Layer 14 of a small transformer language model trained on English Wikipedia (17 layers, counted from 0, width 96).
A neuron adds its activation times its output weights to the MLP's output. To switch it off is to set its activation to zero at one token and run the rest of the model.

Output weights of the MLP neurons that the questions are about. A number n stands for n times 0.0086.
n33: 26 -37 -34 35 36 9 -30 -8 34 10 3 7 -43 -21 -14 19 20 11 -27 -12 11 10 29 -16 -9 20 10 16 26 -6 36 19 13 -14 -32 -23 18 -14 14 -38 9 -8 11 23 -13 31 27 -13 0 17 28 13 -30 -3 7 -5 8 -25 5 -20 11 -12 -31 12 -10 -41 -26 -58 9 5 2 5 -4 15 -18 -26 -2 -18 31 5 28 4 -3 48 4 8 51 -17 -6 60 45 7 15 27 -19 19
n48: 7 33 -4 31 -15 24 -20 -12 -41 6 15 44 -24 -17 -15 4 9 8 -11 -58 18 49 -19 3 -35 -27 10 -20 20 -18 55 -25 -6 46 -8 7 6 -8 7 11 -40 24 -11 -20 -5 -29 2 41 9 -27 34 19 0 -24 -10 22 -23 -28 24 -12 -1 -21 23 15 3 -11 -31 -12 20 -41 30 -8 20 -18 17 21 2 32 20 19 34 -16 17 -11 7 -1 23 -22 14 -9 9 -1 -32 21 12 -25
n56: 4 -14 47 15 2 36 -2 -3 -18 -16 -20 -5 34 16 -65 23 39 28 22 -14 36 6 -6 -9 -5 -20 10 -34 -2 -16 10 39 35 8 10 -6 16 -8 10 18 16 26 2 -22 1 25 -42 14 -14 -30 -46 -15 22 62 4 3 75 0 34 11 -7 -18 -53 -4 6 -24 -17 33 -10 39 19 11 -17 8 48 -16 -10 -15 18 7 23 -14 42 33 9 -2 -64 -13 -9 -28 -9 8 63 11 -23 6
n76: -23 -20 -31 -31 10 -10 -15 7 -5 -49 13 20 -31 16 8 3 -16 7 5 -22 12 33 -14 -30 9 20 17 -34 23 -20 -7 9 -29 3 -30 31 -18 1 -1 5 20 -37 37 18 -14 0 -36 7 -3 -13 5 -1 5 -24 -39 -5 25 0 39 13 -15 -19 14 -2 -32 29 -31 9 -14 10 -12 28 -30 -39 -19 -2 -6 -13 20 34 2 -4 10 -18 50 59 -30 8 -33 10 46 -44 -22 3 -14 8
n81: -7 -12 -33 -28 -1 36 31 21 1 -24 -9 41 -27 9 3 4 1 -52 -21 2 -31 18 -8 -15 4 -11 66 -32 -20 -28 44 -25 -16 14 -37 -23 33 7 -46 -9 -19 -17 20 -18 -4 42 -20 -14 -4 12 -32 5 -23 -18 -3 -13 -25 27 39 -9 -9 -11 -24 15 -9 -19 6 -4 5 -19 -6 11 -49 -22 -18 -12 32 34 10 -36 -28 -21 -78 -12 2 -8 16 3 -19 5 -20 7 -11 -38 -29 -17
n101: -40 -4 38 -19 -1 12 9 3 29 2 -19 -10 0 34 29 -27 25 30 36 -1 -20 19 -7 -2 9 -19 53 -30 -7 -31 15 4 -35 3 -8 -27 -35 15 -22 11 -10 7 -9 26 -12 -26 41 27 7 -25 28 9 -1 -20 -21 -10 -2 0 2 18 -5 44 -37 -34 12 -16 -5 19 1 13 -58 -60 -22 -1 22 -20 55 2 25 19 -8 8 34 1 2 56 -3 -10 0 8 47 5 5 -18 13 -14
n117: -52 -6 1 -8 9 5 -3 -5 26 -33 1 -15 -17 -2 35 -5 38 -13 -4 1 -7 18 -9 26 17 -20 25 27 -48 -9 -41 -24 12 -15 -15 -5 -1 -44 3 -11 -6 13 74 -22 -6 -12 14 14 -16 5 -13 25 -17 -11 3 -3 3 20 -5 -10 9 -15 -4 -22 -3 21 -18 -17 13 -4 -11 21 6 -34 5 0 3 -30 49 27 -35 -23 33 -16 -30 -22 -43 5 30 -4 22 40 -26 -26 30 28
n124: -35 -18 -28 1 11 -37 30 -28 -4 -23 31 -15 -16 21 -4 -2 17 -44 -16 -22 -11 25 -15 -13 -26 -9 -10 -24 -17 12 -7 31 11 -19 -30 35 -14 -22 -31 -22 48 12 -3 -12 -57 -42 39 -7 0 -58 -11 8 15 -36 -45 -49 16 -11 5 28 16 -12 -11 -9 12 -19 -61 -3 2 22 11 9 14 35 -16 -16 -2 -28 21 -6 -32 -74 -6 19 -47 21 21 -17 26 12 -13 -15 11 29 -60 2
n170: 8 35 -16 2 -3 17 34 -22 -21 -47 -31 3 -14 -4 43 14 -5 -3 36 -12 -45 0 40 -31 -21 7 0 -58 8 47 -7 36 6 -32 13 16 -24 17 1 19 -22 -19 29 16 8 45 19 22 5 -8 -14 -3 10 -5 -11 67 -25 25 -12 -29 -23 18 -13 7 21 -15 -6 34 27 -45 -12 -16 0 -4 5 -59 -29 6 37 -5 -31 6 23 -2 -7 -12 13 -23 -17 -1 -18 -26 -26 13 2 -12
n175: 8 -32 -5 17 -10 -31 32 -14 31 -26 47 -6 -10 -1 25 46 -8 -32 21 1 -12 -10 22 11 28 -42 0 8 2 3 50 -43 11 -48 -19 -4 -14 2 -22 25 9 -4 36 14 -23 -5 12 2 -16 3 26 -23 6 8 -3 17 0 17 15 -23 28 25 -36 16 10 15 12 1 -19 -8 27 16 -22 -26 17 14 -3 57 3 22 11 9 76 -9 -12 -14 18 -39 11 4 44 17 79 -17 24 -39
n196: -38 16 -5 36 -22 18 2 13 29 5 -35 -22 20 -7 3 -6 27 -9 34 22 -30 51 -22 -25 6 10 -79 15 29 66 4 -14 -15 -17 -39 -10 -5 22 8 -27 5 -22 -12 30 -17 -21 -40 11 7 -5 -27 21 -29 -64 19 -38 -25 12 6 -19 8 -37 3 -5 -16 9 19 -13 7 27 -15 3 7 48 16 18 44 -14 -7 -3 -24 -20 6 -8 -10 23 -32 22 9 -28 -10 3 -18 3 -62 6
n206: 19 -37 -2 29 -11 3 -58 -27 -6 25 2 -8 9 23 33 -22 5 8 -5 -10 15 11 -1 -17 -42 27 -12 -12 -9 -10 -24 14 24 -19 -23 20 5 39 -2 -3 -15 -23 1 55 14 38 -9 -12 19 52 20 -19 -3 20 23 -6 -19 -3 31 -15 31 53 9 -5 -3 1 -9 -1 3 3 -7 21 -11 39 14 -30 5 -38 19 -23 20 -7 31 -32 -22 -9 26 -24 29 -12 41 -24 -35 -36 -47 13
n217: 11 15 2 -7 13 3 -11 10 28 6 -9 9 38 -5 -5 9 -3 40 20 27 35 -22 -18 3 -25 0 1 18 10 -16 4 -24 7 15 -12 29 12 15 -8 24 -9 11 40 10 -30 7 -32 9 19 28 -10 -18 23 20 10 -5 32 56 -31 1 -9 -20 -28 -7 11 1 -94 18 7 -17 11 9 -14 -35 51 -21 -9 -13 9 9 17 5 -16 -43 15 -12 1 17 46 17 -19 37 -10 -26 12 17
n232: 13 8 11 -37 -34 -6 -11 20 50 -3 -11 31 -19 -50 19 -7 29 9 3 10 4 36 -2 -3 47 -7 0 35 6 -2 5 23 -22 7 -6 -23 -3 -17 8 -16 -21 -6 3 -15 -41 31 -17 7 -30 -1 -24 50 -20 -21 -5 -26 -16 -26 -18 -13 22 -14 -3 -26 5 11 -19 11 -16 -15 6 -39 3 -1 7 30 4 -3 -54 -13 40 -25 -49 18 37 -10 38 32 20 18 11 41 14 -26 -6 24
n249: 0 65 18 27 -24 21 20 -4 16 17 36 -10 -24 23 -3 -27 19 20 6 -14 -13 52 -1 -35 -21 -20 12 -14 -18 -19 28 1 0 35 -14 32 25 -10 16 0 -6 17 -18 -9 -13 8 24 31 -39 24 5 26 3 36 34 1 46 9 -32 -8 -6 -3 7 26 5 7 -35 30 36 7 2 28 0 -13 0 -29 -5 -14 6 34 -30 -9 -1 -37 -8 -32 45 -9 -3 -15 78 2 -9 0 -15 -7
n253: 12 6 -33 -4 -14 -21 -17 -5 0 1 -37 -40 31 -25 6 6 3 -23 -8 4 -4 10 21 -29 5 22 62 -10 -3 -27 2 -40 14 -11 -46 26 4 -28 14 -26 -44 -15 -48 23 -18 -26 36 22 -42 6 -2 -23 -1 -34 15 -12 9 18 -31 -50 -28 22 22 -20 10 6 -24 14 -33 45 -8 22 1 -12 -28 -45 -33 1 3 21 31 -6 20 -9 -5 -25 -3 2 -6 -27 1 27 3 9 -33 -14

Each question names a token from some text and the token that comes next. It shows the activations a of the neurons there, in the order above. A number n stands for n times 0.98.

Then comes g, the gradient of the next token's log-probability with respect to the MLP's output, scaled to length 1. A neuron's effect is roughly proportional to its activation times (output weights . g). A number n stands for n times 0.004.

"and", then "s"
a: 0 3 0 -13 1 0 -7 0 0 0 0 0 -1 7 1 0
g: 11 5 16 -7 25 69 -1 -13 -30 -7 41 49 16 59 2 20 22 -11 -14 -4 -29 23 32 13 52 22 -20 13 -16 1 -32 -30 3 -20 -6 -6 29 10 13 -20 19 7 9 -22 1 -13 -11 -28 -58 -29 -25 -14 -5 -19 -25 33 -19 -8 22 -5 -16 48 41 -42 -37 24 -14 0 42 4 -12 -7 -48 -2 2 36 30 -36 2 25 -36 2 -12 10 5 -13 9 55 -40 12 -42 -5 -7 26 5 9
Which neuron, switched off, raises the next token's probability most? n76

" C", then "O"
a: 15 22 -2 0 0 0 0 0 0 0 0 0 0 -1 5 0
g: 1 2 30 12 20 -11 59 18 12 -2 -31 -11 -16 -9 6 41 -37 -9 -18 -3 39 -5 14 43 11 -32 61 50 10 -20 30 17 -11 7 -20 -20 35 -11 1 37 45 -44 -25 -23 -8 -15 -10 24 -44 -51 1 -27 36 16 46 -7 -7 -10 7 9 -21 16 -23 2 -3 -25 11 32 18 35 23 11 -16 -8 -23 5 1 -14 -10 17 36 39 43 37 -2 -42 -14 -33 42 25 15 -26 12 -31 -8 1
Which neuron, switched off, lowers the next token's probability most? n33

"ing", then " n"
a: 1 0 0 7 8 0 29 -1 2 2 1 0 1 -36 -16 -3
g: -42 -3 -5 -33 17 3 3 -33 -9 -32 20 -36 47 2 -11 18 0 -42 -9 -39 18 -2 51 28 -31 -9 -40 9 20 37 38 32 0 35 -31 48 11 -30 -13 -30 26 18 -6 8 -11 -15 -26 22 -21 -9 1 -48 -3 -8 12 41 -34 -45 2 45 -23 -6 -1 -31 17 39 61 3 28 -3 -5 1 -28 -2 -19 -58 -15 8 18 -7 -17 41 7 42 -15 -1 0 13 -8 10 16 11 0 12 -38 11
Which neuron, switched off, lowers the next token's probability most? n232

" 193", then "7"
a: -4 1 0 1 0 1 -30 1 -11 0 0 11 0 3 22 1
g: -2 14 24 20 8 -21 23 3 -46 5 41 0 -1 3 -7 10 -17 -25 -22 10 -21 -11 -12 -33 26 -12 -18 33 -15 -2 14 -43 20 -2 -13 29 -5 24 -6 -18 -22 30 -23 6 78 15 -6 29 23 -76 -31 -1 -31 0 -65 -38 -7 14 -33 25 19 15 -56 -4 50 -6 -14 -30 12 10 14 -7 -30 62 20 37 7 32 6 12 11 54 0 12 -18 -9 -2 -10 28 -7 10 15 10 -28 1 -6
Which two neurons, each switched off alone, lower its probability most, in order? n117, n170

"ly", then " ent"
a: 0 0 0 1 17 1 0 1 1 0 0 11 0 7 -1 -6
g: 35 -4 10 -1 -41 21 -16 16 0 25 -26 -13 -17 65 -24 11 28 29 -15 14 44 29 26 -19 13 -1 29 2 11 -3 17 -2 45 -31 15 19 -5 -20 -2 -29 -13 13 19 -11 -34 3 -17 8 -43 4 -26 -30 1 9 -86 28 0 -44 -16 27 -12 4 25 66 -1 28 22 39 -26 -1 4 -39 -27 -14 14 26 -17 28 34 38 23 26 6 20 28 17 -3 5 18 -33 26 -7 33 -22 20 21
Which neuron, switched off, lowers the next token's probability most? n232

"m", then "ium"
a: 0 0 0 -1 -2 -6 1 1 -1 0 0 -5 1 0 0 1
g: -24 -21 28 30 -11 31 -1 -19 -5 7 24 4 -15 51 -44 -8 74 19 -13 6 -25 -15 -5 9 7 -44 17 9 6 -7 -19 -21 -33 -43 -1 10 5 -1 32 -4 52 9 3 3 17 -16 27 18 3 -31 -68 -3 11 -19 -19 -10 20 12 -3 -11 -5 31 38 35 -8 -32 44 -14 -23 -24 50 34 -19 -9 47 -1 -8 22 24 -28 -6 -6 18 19 23 58 -35 -24 -3 -15 -40 14 -22 -26 -25 -9
Which neuron, switched off, lowers the next token's probability most? n206

"el", then "b"
a: 6 0 2 -2 1 -1 0 -7 -1 0 0 -1 0 -4 0 3
g: 66 25 3 -39 -51 -14 7 -17 -4 6 -34 -22 -37 -12 26 -31 -2 9 -2 21 8 -8 -58 17 63 -9 -9 23 17 6 -43 -3 27 -14 20 21 2 -13 7 -4 -32 -1 20 -51 -53 19 -23 13 18 0 -6 47 -34 -41 -18 25 -9 -9 32 -58 22 12 -18 1 -19 25 -22 19 34 11 -41 -14 12 14 -24 -20 37 -33 -1 -8 -4 -15 -10 40 18 13 -12 -18 1 27 -10 -8 -6 -14 -23 39
Which neuron, switched off, raises the next token's probability most? n232

"===", then "D"
a: -2 13 1 -2 0 0 2 -12 0 0 -5 0 0 20 -1 1
g: 3 47 -1 -44 -39 42 -36 23 -23 -13 -31 -13 -1 -17 3 18 -17 29 29 -24 39 13 30 19 -3 7 22 39 -16 -36 -8 -5 49 -22 11 9 6 26 53 21 21 27 3 -10 19 53 11 8 14 -22 38 9 -66 28 21 -22 37 9 -28 -25 -11 16 -29 -25 52 -23 9 30 37 -11 -46 14 21 -6 0 -1 8 -5 -4 -9 25 7 -27 14 -9 27 -1 -9 30 16 58 -22 -9 27 3 -2
Which neuron, switched off, lowers the next token's probability most? n124

" was", then " publ"
a: 2 1 0 2 0 1 -2 7 -16 24 1 2 -7 -8 1 -11
g: 25 -28 4 0 -27 1 -29 -7 -30 -15 1 6 58 13 1 15 22 11 17 -35 -18 -12 -7 5 -25 -2 53 26 8 2 6 -35 -38 -52 -27 -6 -3 70 -7 21 6 4 8 12 -3 4 21 47 -15 -29 -5 -41 13 19 -28 -39 -19 -15 -4 14 3 -4 47 5 -11 -27 29 2 1 -2 -17 9 -20 -44 -9 16 16 -7 -61 54 15 -14 3 77 -21 -5 47 -9 35 -1 14 20 -11 -30 -23 -19
Which neuron, switched off, raises the next token's probability most? n253

"ast", then " part"
a: 8 0 0 -2 -1 0 42 11 -1 4 0 -1 0 0 1 -2
g: -47 -21 -8 21 28 2 -28 -34 -27 -11 27 -26 8 -6 -45 -28 79 -29 -12 7 -18 -31 59 11 43 42 24 23 -2 22 27 -15 -9 31 -2 -24 -13 -9 8 -5 -28 -20 17 16 -28 45 -41 -25 2 -11 5 -2 -42 -29 -8 -46 20 -10 -16 -17 41 7 -37 -17 30 -2 -21 -30 21 50 -5 11 1 -3 -13 0 -4 -26 -6 -48 -13 -38 0 -15 -8 -38 9 3 3 3 19 17 10 -36 21 -16
Which neuron, switched off, lowers the next token's probability most? n117

" (", then "r"
a: 1 0 0 0 -1 0 0 0 0 1 6 0 -14 0 0 -33
g: 11 27 1 36 8 -28 -10 -17 -30 -42 -19 -7 19 -9 23 4 -23 -7 28 8 -32 28 8 -35 32 -7 -44 -21 1 14 -15 66 -19 18 -16 -34 -9 27 29 10 32 40 -23 6 3 17 -8 -22 -5 25 34 47 -9 -12 -29 25 -74 1 -29 -15 2 16 60 -64 -27 2 32 7 -8 -34 31 -33 15 23 3 -40 25 7 1 2 -18 -4 -4 32 -23 18 9 29 -33 3 6 26 -10 1 -15 27
Which two neurons, each switched off alone, lower its probability most, in order? n217, n253

"e", then "f"
a: 33 -1 -5 -1 0 2 -1 -3 0 0 0 24 -1 0 -1 0
g: -33 16 21 8 12 -37 21 -21 -15 38 -40 53 -42 -45 28 -19 3 -12 -56 -23 -16 -30 18 24 5 -30 15 -14 -24 14 -7 16 40 14 3 -14 41 -9 -21 34 -4 17 11 -23 -8 -12 2 33 25 -48 30 8 -36 -38 -13 2 -22 -1 -29 4 12 2 -2 -49 -47 3 -10 -19 26 20 59 12 4 38 -16 -43 0 -47 18 36 -36 6 17 -13 -12 -8 32 -15 -23 -3 8 -17 41 4 7 7
Which neuron, switched off, lowers the next token's probability most? n33

" the", then " h"
a: 0 1 -1 -48 0 1 0 1 0 0 0 0 0 0 0 1
g: -27 6 30 -31 5 1 -4 -33 14 6 39 20 -17 20 16 -54 20 -14 -33 -24 -38 -25 -8 -65 -30 37 -23 -6 30 61 22 -3 -41 35 17 15 -27 -20 -4 6 -43 -28 2 4 2 38 -3 -8 -47 49 2 26 -41 51 15 -11 26 -8 42 5 11 -12 -18 -15 -2 18 20 -30 34 -35 27 18 -3 31 19 21 -12 3 -29 -23 -5 3 6 6 -12 -26 11 1 38 38 -12 0 25 -14 2 30
Which neuron, switched off, lowers the next token's probability most? n76

"es", then "-"
a: 2 -4 0 -1 8 0 1 0 1 0 1 0 -1 0 0 -8
g: 5 41 40 7 24 43 2 31 -51 35 10 -12 -10 -38 -10 34 -27 -21 -30 -24 10 -3 27 -16 44 -66 -3 18 -36 50 -6 34 -38 -6 -9 23 9 -1 33 21 -21 -11 29 17 -24 35 -10 -25 14 -17 22 -10 -6 10 -4 -13 43 0 -16 21 19 3 -17 14 -30 -18 7 -19 -18 4 -3 21 46 53 -34 -20 -2 -32 52 19 35 7 17 -31 -12 28 8 -6 10 22 -8 -46 -22 -15 25 14
Which neuron, switched off, lowers the next token's probability most? n253

" An", then "ish"
a: 2 38 -1 1 1 0 0 0 0 -1 -12 1 1 1 -1 0
g: 27 -21 -8 -2 5 -48 -24 29 40 15 62 5 15 -19 27 -22 -2 35 -22 13 -11 18 7 -2 -15 27 -17 -17 -13 -9 -5 -7 -32 49 -28 0 -8 0 -20 -34 -15 47 -6 21 -7 -26 -17 -9 48 0 21 -9 8 -11 1 26 -32 13 34 12 4 -47 35 6 20 -44 0 19 5 28 -14 7 36 14 43 -31 51 43 31 8 35 -33 -17 -19 10 40 -6 35 -9 27 18 -29 3 42 54 13
Which neuron, switched off, lowers the next token's probability most? n48

" was", then " a"
a: 0 0 1 -1 3 0 -2 -2 -34 6 6 2 -3 -3 0 -29
g: 57 11 48 21 -61 13 -5 -33 -11 -23 19 -41 -24 0 32 3 39 -1 -28 29 5 5 -43 12 15 -32 65 -14 27 3 18 -25 3 41 -7 -7 4 -30 51 -2 33 -8 3 0 3 -20 -30 -31 -30 8 -11 -3 -33 -21 7 -21 4 -21 12 -41 6 -10 37 7 -7 10 -8 -5 17 -16 -19 15 0 -40 28 6 -8 -24 -2 21 -30 -54 -27 -1 -62 49 11 36 -9 3 -1 -11 -6 -35 12 12
Which neuron, switched off, raises the next token's probability most? n253

"e", then " to"
a: 0 0 0 3 -6 0 4 25 -5 6 -1 0 9 1 -6 0
g: 36 27 8 14 -42 -37 -19 -19 -2 -19 50 -10 -19 -21 -11 -4 -39 -15 30 -16 -37 18 -2 5 -8 -7 24 -65 -3 57 -28 -50 21 -26 -24 46 -4 35 17 24 9 19 9 -20 -7 15 7 -1 -28 29 -23 -22 -37 -8 -1 27 -44 43 23 -15 -9 9 -1 13 43 0 -18 -10 21 49 -61 -17 -3 -8 1 -20 14 32 -4 11 -11 18 13 -32 -18 52 2 3 -25 -7 -14 32 -2 -25 3 -36
Which neuron, switched off, lowers the next token's probability most? n175

"our", then "ne"
a: 1 0 0 8 1 1 -1 -1 -5 0 -2 -1 -48 0 -3 0
g: -34 -15 -4 -38 -46 52 -18 21 12 34 -19 -28 2 9 26 5 13 10 -38 -4 -41 11 60 0 30 -8 -40 14 12 13 17 21 49 -36 13 26 -28 -2 3 3 21 13 -7 6 -45 8 -31 -16 10 9 29 8 38 -10 2 -15 -22 -5 -43 38 -1 -5 73 9 -15 1 -31 24 -4 -25 -46 -26 -33 -32 -20 21 -14 25 37 -2 25 36 -13 1 -27 17 -23 29 5 23 -26 -38 3 17 -19 -18
Which neuron, switched off, lowers the next token's probability most? n217